Layer 4 of a small transformer language model trained on English Wikipedia (10 layers, counted from 0, width 96).
A neuron adds its activation times its output weights to the MLP's output. To switch it off is to set its activation to zero at one token and run the rest of the model.

Output weights of the MLP neurons that the questions are about. A number n stands for n times 0.0042.
n26: -3 6 -4 -20 11 18 -4 1 -34 -11 -14 -1 11 -27 8 -10 -9 4 -28 -8 8 -7 -38 17 -6 2 -11 -12 5 49 -25 -6 -1 29 2 -15 -43 15 -30 -47 -10 22 4 15 10 -1 31 -7 17 14 -30 28 -2 -2 6 10 38 -3 -8 8 7 11 11 23 -39 -4 33 -1 17 3 3 -18 28 18 9 39 -8 -18 -9 -60 12 10 13 -27 8 34 21 7 -9 -31 -14 12 2 -42 46 24
n52: -1 -13 -12 -38 -1 13 -18 -4 -24 -27 -30 29 4 8 9 -15 6 -54 38 37 -19 28 -30 -14 -18 14 -12 -44 -15 32 36 42 38 34 27 22 -19 11 1 -9 -23 -8 -14 -1 -25 7 -1 8 8 19 -6 35 1 26 18 24 13 37 -34 -13 -2 2 30 22 8 -1 -5 -14 5 -17 7 25 26 -2 3 19 -13 7 -31 -7 -36 -27 -41 12 2 -19 3 6 12 8 -13 35 -40 -6 -13 6
n65: -17 -9 2 1 -1 -10 25 6 12 47 -14 13 38 -15 24 12 -3 17 -37 -9 -1 -14 9 -16 -22 6 -13 19 56 -13 0 -19 2 -21 -14 14 0 15 -13 -17 40 4 15 41 -1 34 2 -22 -14 45 21 7 -15 -1 -5 4 21 -19 -40 -16 -21 9 -12 -3 -27 28 49 0 -19 28 -12 -5 -33 -14 9 18 20 26 -19 3 5 -48 28 14 0 -16 23 -43 -13 -11 37 5 -22 -24 -4 -25
n66: 20 7 16 14 -50 -14 12 6 10 39 33 18 10 1 14 3 4 -4 -8 12 6 30 -7 -21 -10 -1 16 -6 9 -10 14 -18 -28 -48 -10 -22 10 3 -17 22 -54 -10 15 -18 -35 -7 26 14 -22 5 44 0 33 30 22 27 -18 12 58 5 18 -11 -20 -7 13 25 -33 -26 26 -4 -26 -7 22 14 -10 -51 2 34 5 -39 -15 8 -8 -28 14 -37 21 21 -28 -36 -9 7 -36 -7 36 -23
n156: -14 -18 -7 9 23 -5 -53 4 -12 18 22 13 25 27 23 11 -2 -15 16 -62 39 14 15 -42 -24 -23 32 6 -26 -38 2 6 29 -26 -23 -7 30 31 11 42 -22 3 -21 -39 19 26 -2 -39 -9 30 41 16 -9 -1 21 5 31 34 24 -9 -19 -55 -32 -18 41 20 -46 -17 55 -19 13 42 -29 -25 -14 27 34 -15 19 26 -16 38 -12 -2 13 -39 11 -75 -69 27 44 -60 20 16 -3 -17
n169: 4 -10 -18 28 7 -44 33 21 1 14 -16 -21 -5 62 -12 -3 6 -2 -7 35 -24 -36 3 -13 24 -15 0 35 -12 -6 -32 22 20 -56 6 5 0 -26 -39 -11 23 9 32 1 5 26 -19 -49 6 -12 -17 28 -43 1 10 5 -25 10 -22 10 66 4 33 9 -24 16 9 -4 13 -44 33 -22 -30 44 -14 -26 -31 1 21 20 -29 -9 8 8 -15 -15 28 19 1 -27 -26 5 6 50 10 14
n200: -18 -4 26 -2 -13 -15 -6 -30 -5 -8 -11 4 -35 -2 8 -10 2 12 1 28 -8 -2 -1 -3 23 -22 34 -22 20 4 1 4 8 -1 11 -17 -14 5 2 -42 7 -13 31 -6 0 5 23 -4 -23 4 5 -4 22 27 -3 0 -52 48 13 3 9 -21 -28 9 -14 -17 20 -14 -26 -9 6 -5 -10 7 8 5 12 14 9 -10 9 16 20 23 -15 -52 10 7 14 -45 20 39 0 18 7 14
n203: -21 15 -30 -12 23 20 -5 22 -50 40 -34 22 -24 7 8 -5 -36 21 4 -5 -10 41 13 13 2 48 -23 33 1 13 -18 1 -14 2 -40 12 -14 4 -32 11 -1 -5 13 -11 10 -38 -8 -31 31 20 1 15 -6 16 14 -33 20 -17 4 27 21 0 9 -18 -23 7 13 -14 -7 25 35 4 1 -48 52 13 37 2 -19 27 3 13 51 -19 -1 -44 26 -17 -17 -23 25 -29 -16 -28 -26 -9
n247: -36 -38 18 9 -3 -3 -3 29 11 17 -21 5 24 -2 3 -2 15 21 10 16 -35 -4 0 -1 -38 -19 -9 -2 -11 -4 -9 -29 -14 -27 -1 -12 9 -16 10 50 -7 1 -2 -47 2 15 7 8 7 31 28 6 -4 7 -5 55 11 -19 -7 -4 37 -16 -9 -23 -16 3 5 23 12 -4 4 5 -1 -3 -31 -27 13 4 -9 -10 -37 -2 2 20 -1 -9 14 8 1 -2 48 -1 -7 -14 4 11
n299: -12 38 8 52 -1 -4 2 -18 -36 -17 -21 -27 33 19 -57 -21 -49 5 9 -37 23 13 8 -31 -30 -26 -6 -1 -23 13 -52 41 34 14 -40 -16 0 15 -35 9 -32 16 21 -2 -16 14 -22 8 34 12 33 44 -1 21 -15 -11 -5 24 -15 27 -10 36 22 10 -13 56 -10 19 13 6 0 -21 -14 -1 -6 -4 -9 20 44 -31 9 12 2 20 -22 48 40 25 -35 -66 -35 -13 -2 -16 26 -25
n319: 6 -43 5 31 -11 -21 -45 -32 68 30 -52 -3 -19 -58 -50 18 -21 31 41 15 13 64 1 -4 34 -20 -46 6 11 46 32 15 -9 -17 12 -1 -50 -59 34 34 -10 35 14 -20 -22 11 68 -26 14 15 26 -2 -14 -8 -11 -27 -5 -47 -25 19 -9 -10 -4 24 -15 -62 43 31 -18 5 -10 94 0 13 -28 -7 -4 -14 30 55 -18 -40 -13 -12 43 -13 -18 -36 -25 6 -17 -7 27 16 -11 33
n506: 27 -12 7 -18 19 -15 -7 -8 33 26 -27 -36 -10 28 30 -11 17 -39 21 -8 24 18 -40 4 15 1 -1 27 -39 5 -56 6 -12 8 25 -27 -28 -10 -4 -6 -12 30 11 -12 15 -32 -21 9 35 -10 -14 25 -22 -20 -15 25 41 52 3 18 16 -29 -5 31 13 38 2 -25 7 -6 19 2 5 18 2 -43 -2 -1 3 5 -16 2 -33 27 -10 10 14 1 19 29 -34 0 -14 -3 -14 12
n522: 51 -19 -38 -22 36 -22 -9 -1 -23 -26 46 20 -35 37 -4 -2 5 -2 -6 7 -6 23 13 -17 24 -42 25 6 -1 -5 36 7 -12 -3 -2 -46 4 -6 5 -19 -8 -1 4 11 2 10 -13 -2 4 6 -38 9 7 -3 -19 -4 20 1 -40 4 -14 -25 7 11 -26 -60 11 14 -16 -26 -19 38 27 21 26 36 -6 -18 -12 23 -2 -18 10 -3 11 31 -27 16 32 14 -7 14 30 -6 -17 9
n550: 22 -22 -1 -24 18 -15 21 40 4 1 -27 22 -8 32 26 12 -4 -24 22 -34 -16 -11 3 -41 7 -36 -3 -9 6 1 -1 -5 -17 27 42 -7 15 -1 3 -32 -48 11 29 10 36 -15 14 -13 30 13 29 -3 11 -18 8 -19 6 -8 40 -37 -14 -3 -20 28 1 -47 -60 -12 5 -20 24 -31 37 -48 23 -11 35 -24 -41 -1 37 36 -24 30 -11 9 1 4 -3 32 14 -23 20 30 -4 18
n746: 52 38 8 -34 25 17 12 8 -53 17 -15 23 -24 1 -55 13 -26 11 -20 -10 -9 4 10 -22 6 15 1 -1 5 -33 -11 -37 29 1 -3 -25 -10 49 35 -18 -24 6 3 -35 16 12 -45 30 -12 -29 -1 -10 -26 -16 8 -1 1 -14 -10 19 4 54 12 8 6 -32 -21 -17 -11 -5 -3 7 -6 28 -10 -5 12 -16 29 26 -21 2 44 15 -10 9 6 9 30 23 22 -7 2 -4 13 -26
n751: 11 -1 -26 -12 15 23 12 28 19 14 20 -26 4 45 19 -25 -1 -5 -18 -14 10 43 9 -6 2 11 -11 -92 8 -8 -12 12 -13 10 -23 17 -6 12 24 7 7 13 6 40 3 9 -25 -24 -21 -1 22 -15 -34 -23 14 19 -59 -8 -29 -10 -15 8 60 -6 -25 3 -21 1 8 9 22 5 -5 15 43 -32 20 -1 11 13 -13 -32 8 -34 3 6 -19 -20 12 -8 -3 -3 40 -16 -21 7

Each question names a token from some text and the token that comes next. It shows the activations a of the neurons there, in the order above. A number n stands for n times 0.046.

Then comes g, the gradient of the next token's log-probability with respect to the MLP's output, scaled to length 1. A neuron's effect is roughly proportional to its activation times (output weights . g). A number n stands for n times 0.0044.

"te", then "am"
a: 0 0 12 0 0 0 0 0 7 49 0 0 0 0 20 0
g: 17 -4 -10 -8 -10 6 6 46 -24 -1 -8 -14 19 18 9 -11 -5 0 8 -22 13 -18 52 25 10 0 -8 9 -4 -27 -44 26 40 4 -63 -5 9 37 -46 -17 -18 24 5 8 7 65 -4 9 -3 -20 41 10 2 0 35 -35 -17 0 38 -35 -21 45 -15 5 -11 -38 4 -9 2 -13 1 -28 -2 -15 31 -27 -4 -33 1 -8 -2 51 -18 -5 9 -1 37 -18 8 -16 -10 -36 24 -13 -18 31
Switching off which neuron hurts the next token most? n299

" his", then " final"
a: 8 0 0 0 20 0 0 0 0 0 27 17 0 0 0 0
g: 19 12 -16 -18 -21 -14 24 14 11 -14 6 -9 4 25 -8 21 -14 -22 -5 33 20 -11 0 -7 4 6 24 -19 20 15 21 49 0 3 -9 -24 32 25 -5 4 -39 53 -26 -9 -34 6 -18 -22 15 7 -17 -19 -11 27 18 2 14 -13 5 -58 -19 -11 -30 4 -22 3 27 8 7 14 8 21 -39 27 -11 -58 -41 7 37 -29 8 -9 13 -6 24 35 60 -58 -2 29 11 -49 -12 -5 4 -3
Switching off which neuron hurts the next token most? n156

"7", then " tackle"
a: 0 0 0 0 0 45 0 0 0 0 0 0 0 0 0 10
g: 26 28 -45 35 -30 -41 12 -33 -12 -19 4 -16 24 -29 -37 -13 32 -8 0 26 11 27 -1 -3 28 21 26 12 -4 11 2 -17 -62 -2 -7 -1 5 2 17 -10 2 32 -6 -25 15 -31 -9 -8 -42 9 -5 -7 -27 24 -15 16 11 44 -59 8 12 7 40 39 5 2 -37 7 -21 2 -11 -7 -9 11 2 64 -7 12 23 -4 18 -23 -18 -16 -18 -5 -60 9 15 5 8 21 5 21 23 -4
Switching off which neuron hurts the next token most? n169

"s", then "ia"
a: 0 8 0 0 0 0 0 20 28 12 0 0 0 13 0 0
g: -21 -5 19 -24 -8 7 37 20 11 18 1 11 18 2 17 6 -25 25 12 37 12 8 33 16 16 -28 13 -28 27 -40 -41 -5 25 5 -3 -18 -13 19 -22 -40 26 -43 -9 20 -11 15 -14 11 -5 -36 21 -9 18 6 -21 -44 33 -6 -12 -35 -9 8 -35 31 -9 -26 11 -29 -4 22 -26 -15 -27 -21 4 -49 11 -36 45 -8 -7 15 22 7 6 29 52 29 -38 -22 29 -9 -6 20 -4 40
Which neuron, switched off, raises the next token's probability most? n52

" On", then "line"
a: 36 43 0 0 0 0 41 0 0 0 0 0 0 0 0 0
g: 43 -9 -23 22 -14 19 -20 4 -19 -35 7 5 -29 14 40 -13 35 6 -4 -14 -24 -35 -9 15 15 6 26 -31 -19 0 -21 -9 -7 -21 0 0 -22 -15 36 -33 14 34 15 3 -8 37 6 2 -34 21 16 14 -32 44 20 19 -55 40 -20 30 33 24 -17 11 9 -17 13 18 4 -2 2 6 68 19 -6 17 -43 -30 -24 1 3 -2 -6 -22 19 -15 -14 -9 33 -33 -18 18 8 -40 -15 -28
Switching off which neuron hurts the next token most? n200

" ", then "2"
a: 7 0 2 0 0 0 0 0 0 0 94 0 0 0 0 0
g: -14 13 38 15 11 3 -20 -12 -47 8 -24 20 39 0 12 4 -32 -28 13 -9 11 -1 -7 8 -6 0 -51 6 6 -7 3 -16 5 32 -2 22 -10 13 -25 66 -33 7 22 8 4 -2 24 -6 21 35 -33 6 -15 -9 -19 2 26 -19 -11 4 21 30 -1 -12 -48 -8 24 -60 16 5 -29 49 -11 28 -31 -22 10 -13 32 40 -25 35 11 -5 15 -4 19 9 -35 21 -7 -15 -50 -25 2 -15
Switching off which neuron hurts the next token most? n319

"5", then ")"
a: 0 0 0 0 0 66 0 0 0 0 29 0 0 0 0 43
g: 6 -34 -6 1 15 22 7 -15 38 23 15 10 -25 -17 34 -43 -3 14 3 41 -4 8 -25 19 9 -27 -35 9 1 1 18 2 7 -6 7 35 -39 -6 -17 15 -13 13 10 34 7 -34 -12 -6 -30 28 -5 -36 -25 1 58 -9 -14 41 -26 -6 26 -28 35 -5 19 15 -3 -41 3 -26 6 28 14 -24 0 14 -10 22 12 24 -19 -3 0 -43 -33 8 33 29 -58 -34 -28 23 -30 15 27 -2
Switching off which neuron hurts the next token most? n169

"vision", then " London"
a: 0 41 0 0 0 0 22 0 42 0 0 20 22 0 0 0
g: -5 -9 16 25 -41 -5 -1 -1 -13 -68 -13 17 26 4 -15 -3 27 -42 11 23 5 -5 10 38 -22 -8 -32 -8 -24 -16 18 9 -1 29 16 4 7 17 -22 28 -41 -6 7 -23 -60 6 51 0 8 17 27 -27 2 -54 -4 -6 -16 29 -3 16 12 -2 17 -7 -8 48 -48 16 3 31 50 -13 4 18 19 -13 3 50 7 -16 -39 11 -21 -15 -20 5 5 7 3 -13 2 11 -9 -7 34 -26
Which neuron, switched off, raises the next token's probability most? n522

"scope", then " re"
a: 0 0 0 0 0 0 3 45 0 0 0 0 16 0 0 0
g: -10 3 -6 -39 -14 34 7 -3 -30 30 10 3 21 -30 6 -31 25 35 34 12 37 20 -41 -15 36 54 -13 18 -26 21 -23 -14 -28 11 -19 4 -26 19 10 26 19 20 -7 -5 61 16 24 -36 9 -10 -70 1 18 -3 -13 23 -34 6 -16 21 -22 -15 3 6 13 -4 28 -2 -10 -26 1 27 15 -20 -23 -18 15 -27 24 13 -19 15 -19 -28 -31 5 -7 -14 32 0 7 -16 10 15 -40 -22
Switching off which neuron hurts the next token most? n203

" where", then " he"
a: 0 0 0 0 2 25 0 0 0 0 0 26 0 0 0 0
g: -12 13 -31 -45 33 31 -41 40 44 0 51 21 2 -3 18 25 -29 14 -23 -26 -44 -30 9 27 -22 6 -34 -31 -24 -3 6 22 25 21 -3 48 29 -24 2 -35 9 -19 50 -32 -14 5 29 -5 -12 9 8 26 -42 19 -6 -19 29 -15 13 -16 9 34 -18 -16 -1 -48 -14 27 -4 0 25 -5 -15 -1 3 19 -4 -1 -4 6 -1 17 -8 -5 11 -17 5 -12 22 -12 26 -4 -42 -24 -10 19
Which neuron, switched off, raises the next token's probability most? n506

" ", then "1"
a: 41 0 0 0 0 0 0 3 0 0 0 0 5 0 0 5
g: 25 -38 -14 46 16 38 -33 -2 5 -22 0 6 64 -14 -13 -4 21 43 22 21 -3 -43 13 23 -34 0 -18 -6 26 -22 21 17 7 -2 -6 -39 -10 -12 0 36 35 31 14 -34 -19 37 16 -8 15 10 31 -15 -17 20 -23 10 0 -33 41 -52 11 16 -4 -21 -14 -3 7 18 -12 -21 -5 1 22 -6 -21 -8 -31 -8 11 19 -18 -31 1 14 -5 26 -17 -28 9 -1 41 -24 -23 -27 5 -44
Which neuron, switched off, raises the next token's probability most? n26

" was", then " released"
a: 11 0 19 27 10 0 0 0 0 0 0 12 0 0 0 0
g: 33 -22 -20 13 -27 -5 -2 -20 -10 26 38 6 -16 46 -13 -6 57 9 4 24 -2 -17 47 6 14 11 67 -32 24 21 37 14 -40 34 -42 -24 25 18 -1 -24 21 -7 -39 8 -11 -22 3 -5 8 7 38 -46 8 16 -27 -28 34 4 -16 -38 5 -6 31 -16 11 -32 7 23 -23 -7 9 -30 -2 -25 20 -14 -1 26 10 -26 -15 -1 10 -24 -5 -8 -9 10 12 -26 1 -22 -13 7 -8 -32
Switching off which neuron hurts the next token most? n66

"space", then " On"
a: 0 24 0 0 0 0 10 13 8 10 0 0 2 0 0 0
g: -24 -6 -28 -16 -41 -29 31 -6 -8 22 -3 -4 -15 55 -8 -73 6 15 26 15 14 19 11 16 -17 -29 22 5 -4 -17 11 26 16 -8 2 11 -6 3 -28 21 -11 23 -8 11 -23 -17 29 34 0 -20 14 -10 47 -36 15 1 -17 19 -18 11 -3 4 35 45 3 31 -26 -4 28 12 36 11 -12 2 -3 -27 -33 -30 14 12 -52 35 -9 -33 -7 -6 32 11 2 14 -55 -15 -21 -28 0 13
Switching off which neuron hurts the next token most? n52

"i", then " ("
a: 0 0 0 0 0 0 0 0 40 0 0 0 0 4 0 0
g: -25 -13 -4 29 21 3 -36 -4 24 -2 13 15 -1 4 20 21 34 -17 11 36 -35 -21 21 2 -5 41 0 -13 -11 9 12 -10 68 -24 -6 13 29 -17 10 14 19 18 1 -59 29 -28 -21 -26 3 25 -28 22 10 9 -11 -14 -13 -22 -6 -33 2 -3 29 -36 25 -37 29 23 13 -35 -3 -20 -29 17 -9 -17 8 14 -72 42 19 -37 23 -2 -25 -21 -9 1 -16 -7 5 2 1 24 -9 28
Switching off which neuron hurts the next token most? n247

" a", then " track"
a: 24 0 0 59 6 0 0 0 23 0 0 12 0 0 0 0
g: 28 -5 -33 5 -12 -1 -16 25 -40 -35 7 0 -36 -2 23 -14 23 5 -36 27 26 0 40 -3 28 38 30 -20 22 -14 7 -10 6 -54 33 -41 20 3 3 -13 -3 21 -17 3 -10 34 19 16 25 -28 -31 -28 39 37 31 14 0 -1 -1 5 -29 -11 42 -27 3 -27 -16 50 8 21 8 -4 -16 -11 20 6 -5 -11 -53 -15 -20 0 -13 -35 2 -36 27 -30 -3 -7 4 8 -1 -9 44 -2
Switching off which neuron hurts the next token most? n66

" album", then " was"
a: 0 0 0 0 0 0 0 0 2 0 0 0 61 0 15 0
g: 5 -39 9 -5 31 4 -15 6 6 -12 -36 16 27 41 38 40 11 1 4 -5 -15 -20 -7 -2 -3 -14 11 -18 -9 -7 22 -2 28 -23 28 3 -14 5 16 -12 -5 -18 26 -13 -18 28 -2 -22 5 27 -25 0 -54 14 18 21 67 -4 24 -5 52 6 -27 7 -16 -20 33 -1 -31 -47 -7 0 13 8 -16 -46 13 -31 -27 15 -25 -25 -19 1 -1 23 35 -28 15 35 26 -16 32 -32 -29 -31
Switching off which neuron hurts the next token most? n522

"A", then "sh"
a: 54 9 0 34 0 0 0 0 0 0 0 6 0 30 0 0
g: -17 3 3 -10 13 -19 -23 43 28 -3 -23 -18 -31 44 43 16 -2 34 -58 -40 -28 4 -11 -26 13 30 -15 -20 -9 26 -17 49 6 5 -1 17 -50 -2 10 -26 -10 13 2 -16 3 1 43 3 -34 -6 -24 -4 0 -42 -28 22 -20 16 9 -18 -14 0 -22 -18 -3 -38 11 7 -5 -3 5 22 19 -31 6 13 13 8 5 24 30 18 3 -7 -47 3 -2 -35 46 46 29 12 2 11 18 27
Which neuron, switched off, raises the next token's probability most? n66

")", then "\n"
a: 0 0 0 0 0 24 0 0 0 0 0 0 0 0 0 42
g: 40 1 1 37 20 8 29 -4 9 13 2 -36 9 -17 13 -25 -27 -14 -24 -10 -14 53 8 -7 -47 -63 35 7 -21 -30 13 20 13 -40 -5 -12 10 -21 -17 -8 36 7 15 23 -22 -37 4 -14 34 -13 51 1 -19 -27 -3 19 -10 30 14 -8 -11 -8 30 -7 -27 6 -2 9 -29 43 9 22 65 -18 2 -3 6 -9 12 16 -50 -16 -3 -35 -9 2 1 27 7 4 -8 -8 25 -11 -21 16
Switching off which neuron hurts the next token most? n751

"y", then " provid"
a: 0 30 0 0 3 0 0 54 13 0 0 0 0 0 0 0
g: 17 -6 5 51 12 22 16 25 18 -43 35 26 20 -8 11 -2 -4 -9 8 -45 -16 2 6 3 -16 34 -3 -26 -46 -33 5 -83 -17 -21 -19 -17 -3 -14 35 32 31 -3 -6 3 -1 2 -41 -8 -10 6 9 22 -36 11 4 19 0 -13 -32 -19 9 10 13 -48 -13 21 -7 3 0 -19 -38 14 1 8 -16 18 25 19 -41 -5 27 -37 40 19 25 22 -11 28 -8 3 -5 19 -2 11 -14 38
Switching off which neuron hurts the next token most? n247

" (", then "V"
a: 39 0 0 2 0 0 0 0 0 0 0 0 0 0 0 6
g: -16 35 19 -30 -40 -17 24 1 6 -23 -22 9 -14 -50 -37 -8 -16 10 27 -22 33 16 -22 15 15 -13 -51 12 17 30 22 -41 36 15 -20 13 4 18 -42 18 20 5 -3 7 -35 -37 12 3 17 -10 -14 19 66 -22 34 8 4 11 11 11 36 -29 40 -17 0 -7 29 -30 3 -18 -2 1 25 -5 21 -4 20 -29 -26 13 -1 35 12 -5 7 -17 24 14 -16 -20 -41 4 -14 -35 -9 19
Switching off which neuron hurts the next token most? n26

" in", then " "
a: 8 0 28 0 21 14 0 0 0 0 0 23 0 0 0 0
g: -14 -9 -17 7 13 -12 -32 -31 5 -11 1 -1 41 3 21 26 -14 -31 -4 28 -24 3 4 41 14 -28 34 17 -1 7 37 11 -6 1 -5 -21 61 -8 -20 63 24 19 9 -52 -23 11 31 -34 10 -1 19 -35 -8 -5 -31 31 14 -41 14 -32 -3 -28 -29 -11 -2 2 30 -12 -13 3 -10 31 -9 -11 -29 16 -21 2 21 -3 -31 2 -7 -3 22 5 -31 -44 18 53 42 2 -5 -2 -4 -13
Switching off which neuron hurts the next token most? n156

" in", then " all"
a: 0 0 14 23 0 39 0 0 0 0 0 0 0 0 0 0
g: -15 8 -12 -2 44 -23 8 -33 4 -18 -18 21 14 21 -1 -20 23 34 -7 12 20 2 5 -8 15 13 6 -48 -45 2 -2 -12 27 52 -41 22 -44 17 4 10 -42 13 -10 -6 27 6 -52 43 20 -20 -32 30 0 22 -7 -13 -19 -25 -13 18 -47 17 -3 29 -6 26 3 -25 -3 33 -38 -23 -50 34 17 11 4 5 -11 -9 -15 28 -6 -11 0 -3 5 20 -19 2 20 -9 36 -31 17 30
Which neuron, switched off, raises the next token's probability most? n169

"tri", then "p"
a: 0 0 0 0 0 0 0 16 33 0 0 0 0 0 0 0
g: 5 63 5 -31 12 2 41 5 -22 12 16 -23 -22 -13 16 -25 5 1 1 -38 19 16 -30 -15 43 3 -9 22 26 -3 -5 -13 8 -23 40 -2 -32 -26 -13 -15 10 -31 21 -6 5 -29 53 -28 -16 3 -8 18 -6 -7 30 -14 36 27 -13 13 -29 21 -13 6 -1 -26 52 -7 -13 21 9 6 33 5 -33 -42 12 -15 26 -20 -23 18 7 0 -2 26 23 -36 -20 22 -69 12 -23 8 4 -4
Which neuron, switched off, raises the next token's probability most? n247

"s", then ","
a: 0 0 0 0 15 0 0 41 15 0 0 0 0 0 0 0
g: 44 14 26 22 -15 18 -18 7 13 5 33 -53 -29 -10 14 30 -7 2 -14 14 37 -10 14 4 -17 -7 2 0 16 -23 15 -13 -5 35 -20 6 -23 33 3 -15 -49 -14 -16 3 7 13 19 7 -11 -13 -11 1 11 42 -29 -17 -55 -2 10 21 27 -2 1 -24 -7 -43 37 45 -14 -10 -54 9 3 36 17 56 29 27 -5 15 6 -33 -26 -21 -25 -19 -23 10 -14 -17 -38 24 3 -19 -13 17
Which neuron, switched off, raises the next token's probability most? n203

"act", then "'"
a: 0 18 0 0 0 0 22 54 0 0 0 0 0 0 0 0
g: -5 -33 7 10 -20 -17 -15 0 42 23 9 3 -8 -5 -1 11 -10 -12 48 26 -15 -18 46 -1 -21 28 -6 -5 -22 12 55 8 0 2 -32 23 31 -11 -60 61 -12 19 -7 -9 -9 11 -5 35 19 -15 -24 50 -13 -31 -1 -1 -35 -17 19 1 15 -14 25 -8 -16 22 -31 12 -13 30 15 7 -22 -49 -25 1 -23 30 -33 -51 3 -6 17 9 20 36 8 -15 0 -7 -35 1 -20 7 15 -8
Which neuron, switched off, raises the next token's probability most? n200